Layer 5 of a small transformer language model trained on English Wikipedia (18 layers, counted from 0, width 128). Numbers have three digits each and are written without spaces.
Take only the direct path to the model's output, skipping the later layers: a vector added to the residual stream pushes a token's score in proportion to its dot product with that token's output vector.

Output vectors of the tokens that the questions are about. A number n stands for (n - 500) times 0.0013.
"able": 620530528494694696510526321495493641622539565262321471412485514279289365365348502406312524614414391613509352629503462414479206480399733659621593381656623552439173601491691610527680718736336487525542409640772319703546302631385391582638504391140543534477422580368463329442473480475846433467510434585480296732526692414443593583525713687375477503253491414378355473681343666515487711527484
"ear": 406608517564394698362439383663494566491407282612540384719684373342520498214450601440613306527465569382511520432340605636498556406437593587747435360526627415335540410643505469460393502600260356338453314309422498589487049541513695494553479406516699481560422549373665301591421484576651621247737592461388489473403502594546590458384852562386453522705467652585645709634427401745732449570373
"ric": 267385678688329523583642697420481475333518483941558540510231532339530295487444508352605550587520639783414532484366658278291425442676613561415580456328800533447391457445610693561479481487299081497314658564748289396515297442604477633560790314407535507387586633565420338582257568586492829347411663610598281709410769512425642685657604538465418483348622173252449560514546471393610643432238
"ev": 210505567571491540818395524694499578280748562563571451731638597378390451585243610557418509400537529634607652332532425597589488440475671332813517249327491339505350395487503450608557656416411184788406345556452244477370226145621592328513544628585722428582459642446406424285732363528671745340459427276602491366507444639566650796354508430557605593386271541560558514327244419626530703586704
"ward": 370399567731699490629421469585480541522485529676481776503460240452525539248457571482396434619532517722593368384462400383250537345334250260364529606577192655513395696581621321414389438547174548656651735491304482536262027542674510243756738663398655549698570400369456532670356573839454556319503657295533470831510503410575519612540550554345575304472474473778824480435720237720520368422457
"to": 581297483481619686652576566715493777352570454538712552741415439368933219621470539446532258518360666581500430277586360388278623476504580266673584277572399545687376597679552339544417399692511549385326396329148524418861108361563659518564643156564352613526595408546276479423709536529525501428609681356370458714675548541496557413512596492673453333540365500432568510336433347559722636439297
" und": 514528651424478378568586529525455424480489479530471640478579474687476692483419434479488426631446500497437624579467575264371495436496542479409621423491480491525402585578468465600585507436451442594325408506493447584475380388567495459575538510563372684421458411499423689546421454477477480457590411489651382604526499484396493558522428577758582318529519529442457499481520456724387445615491
" to": 626465315548480494534458405563484371600562447389478399434604517539647611503533413350500550603563588475616548561525434404411499657487557387438685572589420525336531614526603489559358482366547560444394536499526317514450449487357459438619431626526549677401504505461383707361477607456361662534572577371591448598626506522290439589464419571588540414557470650522405438409511523410388564522447
" |\n": 458498600805562465444625454469472503533526516326419593577639584533359451633529626421427474445467442452647515509488394453284491432558438455394447524381474354468585527318576577530494642471410572388727370325348651454532574360601428593560668593633527318469378426555321793615704717631621411419500367697308446433439617491552512512620522471374433656351599540289484576386421614474494571341468
"mer": 472311746535453551467693383613489320544464573513518593849419536321489445365452603588501697474606438572603581266535769442195558324426561532419613720432391583328576480594543375484356373799293316602898501403527478588355445211612306512590656470424368533662607521403690606464377386485650591408613685336575407678405344524536547568509712748459378116233309450524561571586372546432639196547506
"pe": 560253447526428817496421624534488447455657696601342593823272411403585554469625394422260447517337666649634475250545465139593504200439425423722740537424404434682515518479508302327142607617174306788598441409378632701684222408514537523415631395517457444613278580414521341676704488640281580481613608370699242542467566549727679393638488516474504347500315705496592500465684662604572532159754
" United": 248419465284572483496569568622454443446640720556356444737295650411570592304514587449483410763608214491547463278513393361482542470605651456621680364579657537524493713434640507512388473430491473368487536412535500618409539321649395441605746554539669381567547521427416663550437325527667467467314370223598494582652533493554460659450579588541628361371538466259463599728343312446532346465625
".\n\n": 591425608540464468319445441584487485397656451477423693481484467502523749439551431441542464449423449253439523533367549431266444524290671532490466491294636443499586485525377417587504604465546555514593518520613498475625489343459467619471534548485556644441462530491354618520519694423483630523534613381563382496463534550347521621542559466549540596368521532687544415527558509550296529474431
"ier": 505233683568489607562565439441510549748528490434376518505505621242230457477512692284703438710545446467541492551200556395399678304564438724441374401455403193497439583539643343509692805888421430420384392590414509619519409512573614605513714424456633579602381646384374461731509416483688530557476586235626526646425346396412581392325360660360415683478407589384634473624417198541694509512469
"ted": 581255474576478707509806269510447522433623588396753465612621589296761246339423587385440659614462807354384462356609456075159442419235692560341531584459449483601488656554674453695432609834420282592558368405504475483643090415623562380766532406496170594547569561551517275787689534466868644280555447514386590810721492249589522475471761420501268381629513471229632487483347576366351538473423
"wn": 347428665685665777383233404394449542616511634648376712631330276405561524380395435506297225579623507464496740324557719257434426436368399493570618390450299697378593516557638502593420459595299381774716242631423406490466176377645482283675754395460335433545526593610485556570344454664398397361537710665433676705463541230562570485573345696564396504628427340331827855621472435699616470378370
"°": 359506480377720452396672307505459439376580375410518764693425236410269646594574733396583239639602505542533663355638439411223544440463723293715628414365536723416438506534696579637338486647525326529369663351587600454387520455582421406686722666384617658622486683505573507473462384548511604322555477430501350536512533118589559408429726348297331409576390587327692622644654441697497237395381
"ly": 650526395731401660566278514622493607556478385321607440477392426369730453407478473425478117678637311778377458506160511350270674584545515476694617582653425464627583363747402382454534358544522210454698555371692469477620513652828833516499545378575417368478464456215415359491694589557490441522499697356358530677667671422530510290525444532354271329585473641619381486457663599419631469421418

Output weights of attention head 0. The head adds the sum of these rows, row i times number i of z. A number n stands for (n - 500) times 0.0025.
o0: 344599520307438458592694465454419497615700433530378403582560470392527553386690597486306839467445286503399478557717596672355547469522593440454468468645411452461622458468433546267517366557402467630747507534651420690492474528452603401321443450601615197495423580376354493798310415427436428429649359481624443423512495857494603644627399597650451439617369504350410717384427460571410541419626
o1: 515444456497593663396603455528419503315540461655546365459521482648424683405411577286559595412554270436425430531370587574610582598386372693551503389563652520311604462513348538584673412730416547528438568574294320510364517471663453339623588213529645318278473451424455532722613771572360352591471567428704551601512258503316485741475421492528493691379523733446376476362464430481551770568514
o2: 529437484624569548455533470487446430670444517587434461363528476449536453580491406505530509454449441508561499443552403666472554561422519576541404650535500442598471504334332626489571453618408482374441362438427629451354502532440430488596562406429556559623374306526611614436570469599548408627521439490461680527596496439475448557475627485495567401569526433547579475430433504421606462591486
o3: 690498599365381670536586589488339446459442400532561666439510319607599544550379359571488455687460588536485382569546669485390682521518773522466644264374625602441396380563698388597606560533468467487316597496551278522440654287472443534497391440554687476492746649413245354466372402507269582566708613645307509533359568620510546440671491431330676427452487579555610518642173544343305371499330
o4: 576597440540451555572577373452391633406353462515587624674459483465674662619736360600425510559544453481787416360378422534526698414394468476593475479561498594567398565500269532494613510268640398497486543503594468284328461217327437525366478362339529414632467630473545585492447629479188620438324661713404589661377602370512266584429510499372544659620578578500549424634522299551689483572535
o5: 333481438417521490693472559561780461311415598558563436572533425609454346360515735396451624288496359387451496529542544370499542548488339589443443408719371289574572321469622295492558368268586644585312373591301567432482495420609557618576601537526499506573338502549497491615515420726564261340546702432664560613596524576449590674639397716338381556566814487394306509275630571618417712342470
o6: 501368548544416542524491534392527666586520609425649453511563558483603639520451494411514523377379614629453593688649588435476676403333312506438467489378435494524591520330516606568285621406534505582706649479600747421501673554254595550660507378541193474341534439426511608621481122506602671346318396543465514488259585424533340524363427559647290516658110563326501588369498571695631626343651
o7: 529429522620413403414355449578565452437401320778448411538430689616496347589709588457505517474340576415590321270372307757485418441523703514619599373591249470569453220393393667553491553265562306341309374496614789514481737262451558449399267670347378453495574453811482609557746521429421645621567661428741272491440493427634472502619443435449470613487532370558707476649649465377703554594648
o8: 478430448757507378459558468276413501465665481402553493823675484393313425453455413469519456610524594430280352491548631346398615477554571445634452491477471360442470465408637522336597541569259583692629599312400581341495709342604519446332505553337570442782521589241325428544724641562576547341710358601621418461494576431535594540674614626634487493491448545490370394495455501559500521516472
o9: 667378484392499263518480623609432575453351557509602528519470594672328549253497615507283498586492326521390505485485559475599448421528553364568566333456519314371589665509590115527252536520727456650533381501353530619588711295531442807544431682681409496645449557505429687552369507329596568331405635507541454567329711518423387669649511537555671626569547520587444396510448502485222556363357
o10: 349238689312368516516301660603604305391506576291479570475604569489417390548358646523526615571180516502562693478566151287424458558707402287448491255532498563333511565462332625483369556649520514498570417600366585533708382481607386492657647520613432561535644314689505564650529530697731394556439488394329634416629345547626669494505612422383352544531540604364538752595407688453380492255669
o11: 472418445560697538629640425627315557598419505501475493622465515415403741616514449410461630558323384450646408614603463423349659405504557637541649453455520549296628556564342338599543554455459388493610744532464458321609644475446511597596480475486626260486363399400378553347396807522550326562496470522473552549493396266372584561575480599430549394351614532344519454505529555567511436541441
o12: 273562493501332408428569380518368461430444355451342327627406603623483644616386598338617580408497561520288310506468626356461506531607594638472479681534464580788602469405463619539575445555529637561491356690645512559327712157427607347674489404521422513539387433495559486517662424476730282438622607552440641398367479487693598505589300399474439410457447683395441577478454609608507446822459
o13: 413537556706502346433494418494296854438566544337682552517315598634297583600645624480766597340481199565607548429366579498472380595456533358516491351442413556143533649392395532458696503497570654476550127438624393679450446754531602163446475539464471346512498506439507364471394559581773609401245398522445531850686621552494394405794588756496413459620363681388448391462349341421851533360512
o14: 499697477503639445508586605511454548629394538343547495617559379421447477535526437419392572622713489414546519567518373364363442477500476545653524720611510389547599430488452401411554409556473500349489551503533312432514680424459514815353458711528565566818376558421466636464318547488549363454640480494441644435640623417579502221417459581614519394319545406368448613321638431504496299516369
o15: 350595484525281374310510428380548402455473531352475427535580427397398556446393433351591497404495599447670637511435529283496630441634520435603529397565562410442674514665337536412402499757444702677478675660452380339605535359593521545341704403400633462464580744471319428550445612494479550542388569371525421591614234770593562691548394563490452714416410543438627614486462390375345572634598
o16: 512557452480667512538528444518519334436586472603414444673457682537523640702347409603400397823463575544452563376643520480659473237426532532597704573641470505670653566318506463466316417352538511319700732553594628427578497524612198565571542477410612341263525486504537535166673298356472519451305448412511570674418467489617522552386668603415357542539401464358391254477542593581440471471473
o17: 512423475431197242473177695708715695426612640535438594558569370692429590523514291482299465489334434302564618642796464567428401547579617598462557540511248594484588454550428546506412490488604600495320379326644335412581759218550643583365718634449584419367460286569301317484459515566465662653633270539538514566680533366670424487366295686492611565357571272523527550434786584388414565421650
o18: 541479677479531745616302590597708277633497606536675603257559307371560460451329529428750551423519695555405511584659560547580565778491455520418414509276514550418249422500590404368397494205487661539245322395307496399656407645573556656569482448543388497498542375734434423484441513563617651636686511410306511265404385685633579486481569406457657486750449455698484319537540477423442527143433
o19: 422702413380540584649393339515429457302526422531520503551312698415516520601556466392506538555252634345641887407316488530534498372425484516476765633390427498500532798726723482356427437379724379647366635494625392720598599507436563563032496508450425247412336538757585349449420946649629502465298735430580608427326492679441215440430531416423237497402668462416508486566729372665410517611459
o20: 451442564627456505428668262261276350480495576385536398346601426352594571752638474671381320430488747566571470267668505513536651473736535179582634541520667570479589606332531357280480457583438603558557461494430608525447462541492325433604161486407667446460485641448592658616393728716527664619517334366432298424646464337538673539652720445403451540580518254221607354569527694282446689433582
o21: 354641522613518709395238600566471305777521416400623334472412466360525457463571666482519680580760382396469225669522422626565319607634310441449450438404627410567432341806314373359405660386699504441404486634264435606373485552564584644407558479671402648530531381629730450437526652218535879693720483268380435440507399804747560367429274527635719565483447484381370453500548518249546513411464
o22: 462438604508632377496214547576591488456849643481694363489481644573547425454130582428628652573483432344327717467575578696621542519512504478489642545467414626585455454510494372443328472509490707507708380565563404353355548272527474393461509450572483422285534402461427734500593823529723636639613566183451376552363449404537535187650481333336473540503554803666315411349683487276483490303625
o23: 444645334380385553482519616678482557283271527628489449521464220407460571354514315662395726546781569626347575504532627763649583585443519479759575566399494421444437617629314396264377523464582576474368319306351558350541503705450650394223634421369350432523447489540480751689525679420558301565473685566484224356423645731366620580446685477799404470710395488673659468410474500369424370546468
o24: 597362506518547538467520457379492492476525554430558536568665558485593584389366509411600557426524612382312380766644178304565448385604302531590415458493749375511533465455368624699525575394409473620575610573317617391566566543552585476736633660476339551387552546509354601764633724518484278527409527430416715213442370370505263442312498404612413715405495361353429640397660588634529665432424
o25: 492492662488466747482516294337469702400578384551564562470559470479488555410653458733480558650730557373451524516476570542383408510375261564412499520429318448298312446389606342380538499425524446262491486699538446481403553495461548445654561224489349374411569535415670654544578741501532674571537367564556417446560485336487554404466515578300596483366479531463382615704490481684699632474720
o26: 345708495596627685558615454496747451734555575517675429338500605407745255469457569469469558215350729359535457481488458429345783495455302466488855529647658557565390665458556574204381592769369441543557597713330471426321666399539521686445469258303644342521613578653354323459510437465286563636409363569619528443350438718663512635425409546378531351549259525222488445375488313641377624439675
o27: 386537526502720204512567437602505817549443450526562536415463634427366532438575700484510569569465570397589316614542420668358522490451640493473629384633532518289470304252522420349421547336310354503441244584683392515680458402634491650471608714415435367467501492562385519606338577463499495422556438520553555344596417504510458495710511630684364590552551480626556513611483491547323450599444
o28: 459531391680554527468524455530648649383551615471395553660592542326555598351330539402766537549434758449480571668692582427588412353429601408518705310582209479387421417439310434574712581464482458462716571285517485268635422443651600556509395482376541463326500414463334388275509802460496633492497291508261374534581518544369425641560584638546422454566329584654518418443697455478492628648451
o29: 618480460430354498466541469550505516631556492471477426509461443421664481399457389707534642417405456585421365444735505325583560399682812442653414433375474404580443441521431665645617604719371487442721500466516729238449414668530651297729497717347299387408493533447375390571537376259443441529464566571457461353391442425419586626565633554607439583705405296435527620273476646573530590316544
o30: 485415386535512515417493430530549561508374548539550471489443395373531702542552314452594611519482468461718481495633482637511587495422576622526535618619414378418401557484312362510589531364490362509468426505526405433414675505429662642591558434508465487441501285550567577421525649502467456565422271450285701420568558391464297502532548530507472601455479519599496607465505563439601577628430
o31: 332544644377496382464476508293624525621591390545614385429186413422527558414573582452567366637633587364424675652415615455679262589401432302351514313610614560438496376405324584476477412705817470671495303507781483691519425582417493558645436648438284698591539471326716505562251245379283661592721264443323456392393495475638506461646375626545495595495557389607449423571610562766411515628605
o32: 524504578477492371416637517423650410556430440208584456443627562435467379676535408673333428766304667361511568705383327498515580397521408223607323316396379407647368332431426491487586413551435386449487582416413723399402689319702418728442576511502527434709218337446823545361356643476685543514582781461546574582586317455574690421407688639738277627577625474572539520511409607549394493451543
o33: 522441332547408519415579481366235631479569515353608640738631469577553653496368580538313554711400350494415597574548555501459495599408504470622468777284626529638629330404334524438549546445517548440427627223626462621573754352616698614344416569546546487568405432545617401599453466575417750362540381361387613349493501501427337383310548600798454534400441435313452537476575420300621676428488
o34: 661486580411562457628488451646557511395489401503715336409422527569563585460344321491343527645537428588424528581436489500419512566253484633543449477298624297450481537493513321669431499580662456455572445785221455644299648281616347882681681396573460360487471321511559803406472458444472448490532602595516837498352749411546343583373339486315680800467461510400114504493535564708306492526589
o35: 395469509536577550587633477406417479298647582485496399496510374586416538404298443686688590413368580404457363493652570663430543586528464495554686454438587462473505395378651718410629513215339717489311406412704438397534521622725646556491492409438530443511578599435380535602473243413322413602617589285422577345479402393294403585552755563647483721591602548867331395594428501548337444497430
o36: 471422531616624479392490565495443453757520463574470604604436455560475479473493419293555487611473311523518417238607302541410595473488486492551436587686452385464432597457454359574365631542332374423404434456543430431576594501453570692532620495519609399422459316464412578417785365470402368608476405464491770670494490497589377339549756522545594473479487511705624516407531459589705535535424
o37: 604567444515691512578338494613459599329528469599461586604381471627517458429444692659365487415611436463418505512451542423599400453543411731492640497645270642567647539292204516558476433670608502354603337552404551460498674786399583528586605604493573374501308506486475411594519525367409479403347486624686400759617493266541508448295436668507335431532214448531571287360605435589561398519564
o38: 523475584708261608654324533647343518448594617523488377478389504537438480376482507571572435360491352452553730561664314385483341492527514313486366470457478567418706719722687490448439639679483539418533548441582552500528623537425510619370588509435558407521253346485310371422561536441499573634424543623571562608400409273551331610588266508420531685494613627489725551723483347428313459457575
o39: 475527434458496206440825262439572685329351563628579601516582345542452490460496585320579593546489423518601408242420494429339350589499551367603303402812496364449499480576464593572658523363457696429644438412841401118628481585490325495510367612430513633575444627525833506366321124784336659394418571421583544715603410461483647395569619643346548515352613574634380612564346530463549597462599
o40: 429581447530604311479552525538555449469447641522514365516492461401450655434563630576443424443587473505485207417733522478721301393661319508484705536787430400597646670468570418491181418290605568589546465578507471354611564666422487657558494714640551572385499593463564508552337387312553596464440438446500344586544533446575429429512513553543448527605399325595477292443606595447335489421375
o41: 557463757437678379365415411612430517546522503471656676326417434359340517558597356305568605543625444512460576325432466638445530514607601509677441452547597462189590538517380399394534489507449385618569330522627406659770583626582416581408448610407441215416427451573410684534556842522529455522566381349667698280580329476732275411474584477713449610413341402465553533466638518510394506379568
o42: 476474786552618387692478798609450502196364373364742518640481500460435558467469289343606512512529626485333278482438514634315347508697324435611558328394720687565449557525476621605657577380467418386364316496584508634551440608636501324369423549299506516718451724428297668561716508611394521444750510569460571347425530436764350639424511300599309410526402496429456309471639544704438418564435
o43: 380482397561551497751371555319500513555301557416716565661435409464523541497470484167536570444611464459632606632329596528251763469536512515500143615296557544401450388559367323363661574437273499633531588527419740358600568505648589641357537575558581483645411395503609471509586593596523755159483309549556424662535305492431877472519572808509330409514492553515590497378394327471469504346545
o44: 465636490602485606640756500381579444512281594536326579381701463513442381660709520405427585486619540544098317591495392525487454395409383282515414245597302436593523569628397529525503496578691430545751512291346521494477410479403389470411292328525582554676368478432583480473276646689625307658508517617678482562625502645543520611559473463413789292579420493571537599507378467507477500559533
o45: 476487368402521464599629505490596506484565482406505383543442578437638359532507545626396545673374508481627386406459416258446479469558608560417622478512440336481489499457481504523631479670465376513612666622480540470465490475560542517538467611527447510589495513494644322506465407470468378405444517522485456494569585321392772396555626595460393505451626455431476578505407672510389532531584
o46: 461497467590570375706307621530585520386698592597554349485453637504741515589397258697362630427561657300309368923419507557534518397561362420514510665366639525500484394478504339506585591445448533706314573520348514372491580331741548251318464395604404669545335676507573460443564702576457545646396602349456291458411275246537465466493413531515567487444869497433265411513574690263527714706455
o47: 526409522619613570405613524470517338519293500508588629485634432445436510502304484215761615328249723526486529574562398516419636577439251479557584434621474408605445644526530521600407592289403632475339442372356424324484762709309650580536470416455551564561433574592409593476518446725661460606436623401310637594443482763633372507455563352466471369515262656491576505340411451527716569497332
o48: 445624418472581546366331420477443594335551360642524598510479566474289516637400469500378640585607606292625465345585594568455366469573635861459498482552638455478556644395345361194588625673464488323607495639634400540345530774348487253434743508368358497542610580657599346360649587720460725416449237322535571436631344730598541513594550521435258504362394471262475594397427670445574508486479
o49: 577297536486427447570859637550617447465343501479681423469523565482384716412521491554540534475396509638492470614507480417661370698305171490451597553530552478548539713552740526470536292304387436420576612436586500628439731707491656397587320539446599363509537466460499485541446526474677406471576122689265247260598588520396600622459349477505589435405429682282520455609283434450652693398469
o50: 350620495584570487530557466627326699361545284514536449649371677393507660565517559778311589470477465613402375585443647560456326499483551281565361542350501730404326447476371328544458738486577417432518466534385520625538387563685719461499331497613463484481518516613625459362419514472415766540430500551471359492357462588580530536493428387527465490609280527367287438520566506512744559543611
o51: 470655604488411556540541619541623546338331537262747403429398441205760493474372466418625541630611680715723357285351451265374400566535264464426723474413595347416554634523498537582526664654556488389501551715596380366545480430440579529397486498549249683461601550652696502620537305522510761368510516569272259473395695519585498188487596504542265393561342592439604547587468600358364549608578
o52: 414357655493559584283606465677396617482810503519408390354439416481414268574653605871420486245491465563619794688450487520487492549425600440390370398724478513099457344453422361326657603444533529714472678485467349801533365831383495589464214495638652566536614553478450594361321406491287279716386678451535517526641524302515408282551314376523402641415472655381515640709505639449692360518577
o53: 552602627448392545220598480531238577520629362678454784471442475608446701469416516341379283492707701541325364663524542480674350542503639529587220407455602656286357581256515255411660537567475416433305458470447625495660494347451450812719330405598587364378511206474304622393775638529331515496657372573395386521566553553593718387475610340540574536549291576612710414692462457707473438463551
o54: 450476439540638528531551474477678563740526602496433551353443612601457377665521500615489504398539481492508575652443506536457613451384562771373535538347579485470653241408300331549534461365487421523583586646607610668444510515453656442662584422526367548372646355537430567291437452392549197473558418367511493343481429516368560368607380600577614444419578431486644564479532465401554390536532
o55: 444536314516443436562728275669704641652402434335652303518588470671585485439502626523423389287542850526569554756428539292542447567614779524489425444252669669689311503680352334532641473430542495537667439521724637551350468688435634532500382578213496317500548429444299565058227544442454337436550444554520594321272521565413582576521307424511425570650470555512480375491711490651475462656396
o56: 449580489292469658367596554472510736619358675482461688551453656513443670291630480542639630284558314283770592498555529412550393238735554291569427582719449619338450630578621378446580401317473523452581616738690576273557446234582617574738340414526415478356673597586462563463411546248451574439321528443490474458220288597275533670539560523420636531440553608614592628286434229486449686181499
o57: 427519490437310584649703501586458493397701489729422333561553567648682592470355529467195781362272528582587433498568231504331127667459465702468582555372642357385706615153133531517747427647620552391339476544524643625492751343417669425369321444619557356634408256643315693572513394749450394586596438453419398497381791575392430366535511537409548382658628481314459492654629514430399578603604
o58: 328429414715568336471550494540561475453589625339346475417591644441386282616433519695515375493369595487389422466596484555436584462481451548434676428443618419631588340504454569455511658420464495455603588481498488565483166483677411491566642434404509754496611465585513492208583439547493383516605426347404526339812495498494541645549503455563571501432617411402505526658554602415417388672569
o59: 392528421505578523511525743520561617696520476333554454557560567635250412586541462456375426480503708469764384522473266236499416577551388474413699346404380545415524692716771423465323571594453482445431536473578369410398464544353710599343505419364401392549770446304339585526346580524637321682618312376522329464529591513190694388570636391604696552446603630744512514339586486518694498495514
o60: 472552698567519415468537590603620457541470400546400540495435494437420467477585405474536525406655692412477494683544393483474394410534457406419322414754390458559488460479458246399654559368439483484447397582580354601465450580470578560467421492411543521610308657472337572278550479398363441590626501577415553536570357643790451591555310446510594541506451602550591474515588507590584536695378
o61: 440352330478450668575557537596573539292271536515449680548513484525517404434497595728393642499388436484455505367553614480429584521479583552478617510555242521643509457550291439434577626461595360396670486485520583529441597437551732615626390327419465546522606433715622392425566438410353544424480290532443496330558446485401604840422520500467588455464253573484582674433407488323505622464684
o62: 738595482480616531530291561477495490431388491599571392371530595496386635730377487345479504381731618528754338595584545464605319436484732862351237485538544453670672541409602413515580477409543596555654543671467502541229460582228323481500495722636370676636569655466560457473333438609629724322427468473491641519494526476461261485542311392376377682596438551477276486261458677346454376408194
o63: 422358517574528708486517623414906494631478459558494376579731559431296346772612296574292491699457500486668518401480368601322413433486488524347270393448571407340421474507440319458413568387402507542594827429412703440467553444471461244314679429352512467526608302474531455297643414691623508616628511485929454551190475605556550390675581633463342518587668507527526423536517743440413600401478

Each question shows a token from some text and the vector z that the head gathered there. A number n stands for (n - 500) times 0.0047.

" N": 506491457413469623504470442451576413567591428408506481436521465428559451575566332477422524472543449385539474415544428580480544544431475525450446606465460440548424552572507424531474507478624540
Pushed up most: "wn"

" the": 539595424487501566578389571494424444758459400575614435397573488531669573516452480436516575364567565572572559274537354446551289641492437564799444558367631621227335388454359547512318394409610453
Pushed up most: "ted"

"ork": 600600475494483621492486546546435441611466463635521586426511445316517563531373506471444564447424465464544567450514548548541509490426603423506513359520383311407313469538501409465387480499476441
Pushed up most: " United"

"ased": 466600391584576501471529604435387484464623328597453376500616508317462255471480608522626478453415407446465569386426525515348549547553460527552420487505478551463369604649543482540459505491575579
Pushed up most: "ric"

" Con": 540554486442561518508512455469541468542603345473541449409558470318570516497561396442517566482517489405510481437525444577405488443413557549462448513496482427515444538561526499494470464531459533
Pushed up most: "wn"

" p": 515625540503566564423461479486449573566437535525465478488544458467442485529405408435499499509514569539520470497447521530440480511463571466524578419584479366533548439558471537437468604438542439
Which two tokens does it push up most, strongest first? " und", ".\n\n"

" re": 539533488496539571547445453573508472465499456502500533456520527368481537531530496505472559478428564471592457468465521458472469469451575479513469399493522383484497454520564425464468486491467479
Pushed up most: "wn"

"20": 670460378451451399450419515575392522363928437409506502514508490599526535088579283588465317452591287494383337526621506424606663364477387386199297587615722479783658544384429387450580470391510597
Pushed up most: "able"

"ed": 407602568588434567358484642504411597472512651511478616415409527365386365412497567482557349500418457430510464612478473502446460601426613528522611558539396434523596446345327561612699633456553519
Which two tokens does it push up most, strongest first? "able", "ward"

"ue": 562518454326272587466556689387529580676465659659472518232499572342310443655646433718598600542430718544383692479445311397487459487502451636469461550482572375456456602462611288736714511560345480
Which of these tokens does it push down most? " to"

" f": 579554485524523536484402492511484580610445534611480459443560533477518478533418503416462615458547566487536436435426647475476485439418569506515482364539446429564439478589518472462370538400450455
Pushed up most: "wn"

" by": 523518456427466536417505425491460441518569396473571536350553463315573410460506414537582507474521427374523482438547361554497463448334498612561352551377533440559427589599490522613541511494560499
Pushed up most: "able"

".\n\n": 481460425551506407473497542549412485451539472475537459545517525574497550459550421525510492461488466540509554477526482404548529556531397452553421484474631528486571459517488494433501483419519504
Pushed up most: ".\n\n"

"at": 544477571344460590474527536420567484572362669558501489312427656370308561521610514568477566560518721614500643430482283513507463447532479781573288418477486647474352620405590530691579375739269430
Which three tokens does it push up most, strongest first? "ted", "mer", " United"

"19": 481373458600511439573304373537399297372527446410401295660381502512277545400405539450490535424668426425460522361510458548614391543451615449340537357611537629577481438626490324458431530518639325
Pushed up most: "ear"

"In": 546423335563438226333371606432289416304667398502571200656620712690592926349715383572634518359607326463261512352609360366541699569607324425554287803416768680566755494532493393391460501315459580
Pushed up most: "ear"

"urn": 516351502493528519516470470547510464506599567471504491513450504466462507424442454570448510449530566471439467530491514620551516512569509485471525453465534511518570466491620455433484582432526459
Pushed up most: "°"

" H": 621503576557519557493491516453500540554412524581472601504479551357290476591309531535458625493458564515477540502420560457474473479451606461548561351500431296474480466552444583467419569390496473
Which of these tokens does it push down most? "mer"

"ate": 520576479570513416607405409461507528490521435500497486492436411413525389523487615469489484467450479474587591481481503448444432540437539453543532339546542450539495540613512530496568446479441433
Pushed up most: " und"

"7": 391451448563566464532346455594378474385545499466413418628457527474466425505466405492519525483555525529525642394387501551599382452464527458526507198567485506468340476574575328472536421389584359
Pushed up most: " to"

",": 454523509548485520499509548498470464636443469484532481490436522471609539512476461492550500433495553567483590381519374502503352551454494524676526495409554522435503496471419612561407460487535490
Which of these tokens does it push down most? "ier"

" was": 514529498503606481460547480516466574448615481477570482396595504347469512479493473521527556510381568498546498461572553473433497516467517574589428472488563413576409505588453559456437494483493522
Pushed up most: "ly"

"f": 407240531407564428492658624430462372468495492422611436569566541435511472543347457429486501465467445488327631723416522688557566698504558414505669418364454434413477357573372468536522558383401476
Which two tokens does it push up most, strongest first? "°", "to"

"ar": 494537509543579561430478581454404594571482617623541544501591413423465500481497574450526479548370531358581511503475577548490516454484611468499609425509355396435381471507545381435505593444530479
Which three tokens does it push up most, strongest first? "ward", "ier", " to"

"ied": 460514502462495507512391547499392631514468556489617605422584413260454379588494550533655503536461467469593532539559533502509529504395550526545495492510444378464544575645507539584563572487494435
Which of these tokens does it push down most? "ear"

" at": 492501446507579570531498550493480517454539463578593586414554506216456595489493512466671542546448474563491519448583477532446429504526468595553472476579466526473420551629453595525443474637340492
Which of these tokens does it push down most? "ier"

" but": 459557483453468544599577494494454511633526542520478507403444399592578559651431451516513646536372591587573540518519518504502454532537449521665559435433577605397366534592435536477463454459508511
Pushed up most: "ly"

" as": 434580451457507610603467536518426450556581384472477518446443366422524489580509437446551637457536544591539632341524524499411304503600360546729376441481610429452405615642659547495432407545495527
Pushed up most: "ev"

" year": 606574469525447579500496508485467423653463396597591490426551474381557599460393511486422577376536507485501590376496412503528429580420494509612467424467488483344288468443424495507314409446423471
Pushed up most: "ric"

" l": 631646455467463648544443476574510422541513362655507534370546463303477498529392462440370550411511446407523476409515558508519487431410552451509473417526361289524296484476498387449373483444532463
Pushed up most: "wn"

"–": 383393481544520561458563477642458346528495554449484529570468442505551374459452385566426439510596545476619535585400498626575522522437420456442534353437428556481477395454485395456424568357594435
Pushed up most: "°"

" e": 530525520503548560460437551569504553509519463527570451493537574447486507508500473443529514478437591504527489421503539540519493507545614495554495492521516366454510440545593520449374507522538543
Which of these tokens does it push down most? "ly"

"i": 523497559553450538397500602428514519538371539525454630602452537460539462517394590517579427550390534483418606563421518423491495537410626426556654375569365286534497483542365440634574631528413456
Pushed up most: "to"

"a": 571519492538546614438390571560497556479415640680432653508646514423424551574381550438463482525405575499576476437370622441499479397511602483587549375565316359445394449530532562401578514365567520
Pushed up most: " |\n"

"5": 391463422586581539438427529666437527392543560600428575600504531445570293516435403550500475513531606599527670492294520579575402355534400487593511153545403400425319496500677355457597437334498371
Which two tokens does it push up most, strongest first? " to", ".\n\n"

"ong": 436568541583567530419504480450523587527425503586443538512568508475452456560503460496471427578511535398507484506420530538451532493494481480569596542472349439566522506500486501485460613394540521
Which three tokens does it push up most, strongest first? "ier", ".\n\n", " to"

"B": 520618452516524628476310411619483589514448511581364484478728357475526423493560667459441439527453610354747344464404554298392481335460628501571474331524454393475445558574562368451560497417439426
Pushed up most: "ier"

"ag": 420499484559454559386249608466667415359394495700537526599486582387430448638444502373479567414408651398602458478293534597390610487497618456516525408393338322479456383530501210565433519350447570
Which of these tokens does it push down most? "ly"

"ne": 511465410507468329529511595594475494469502465453495535654559570785677657541637433537509520474464460632552442476492475326557637517552396395656406574403728600381666387389460524370479411381510543
Which two tokens does it push up most, strongest first? "pe", ".\n\n"

" F": 518507386591507462535462515499384418732419472585591443432554517591657544452463547478487536362576563583567527240483334455538296595462410590809414533400655698321335454525405559497353435417615463
Which two tokens does it push up most, strongest first? "ric", "ted"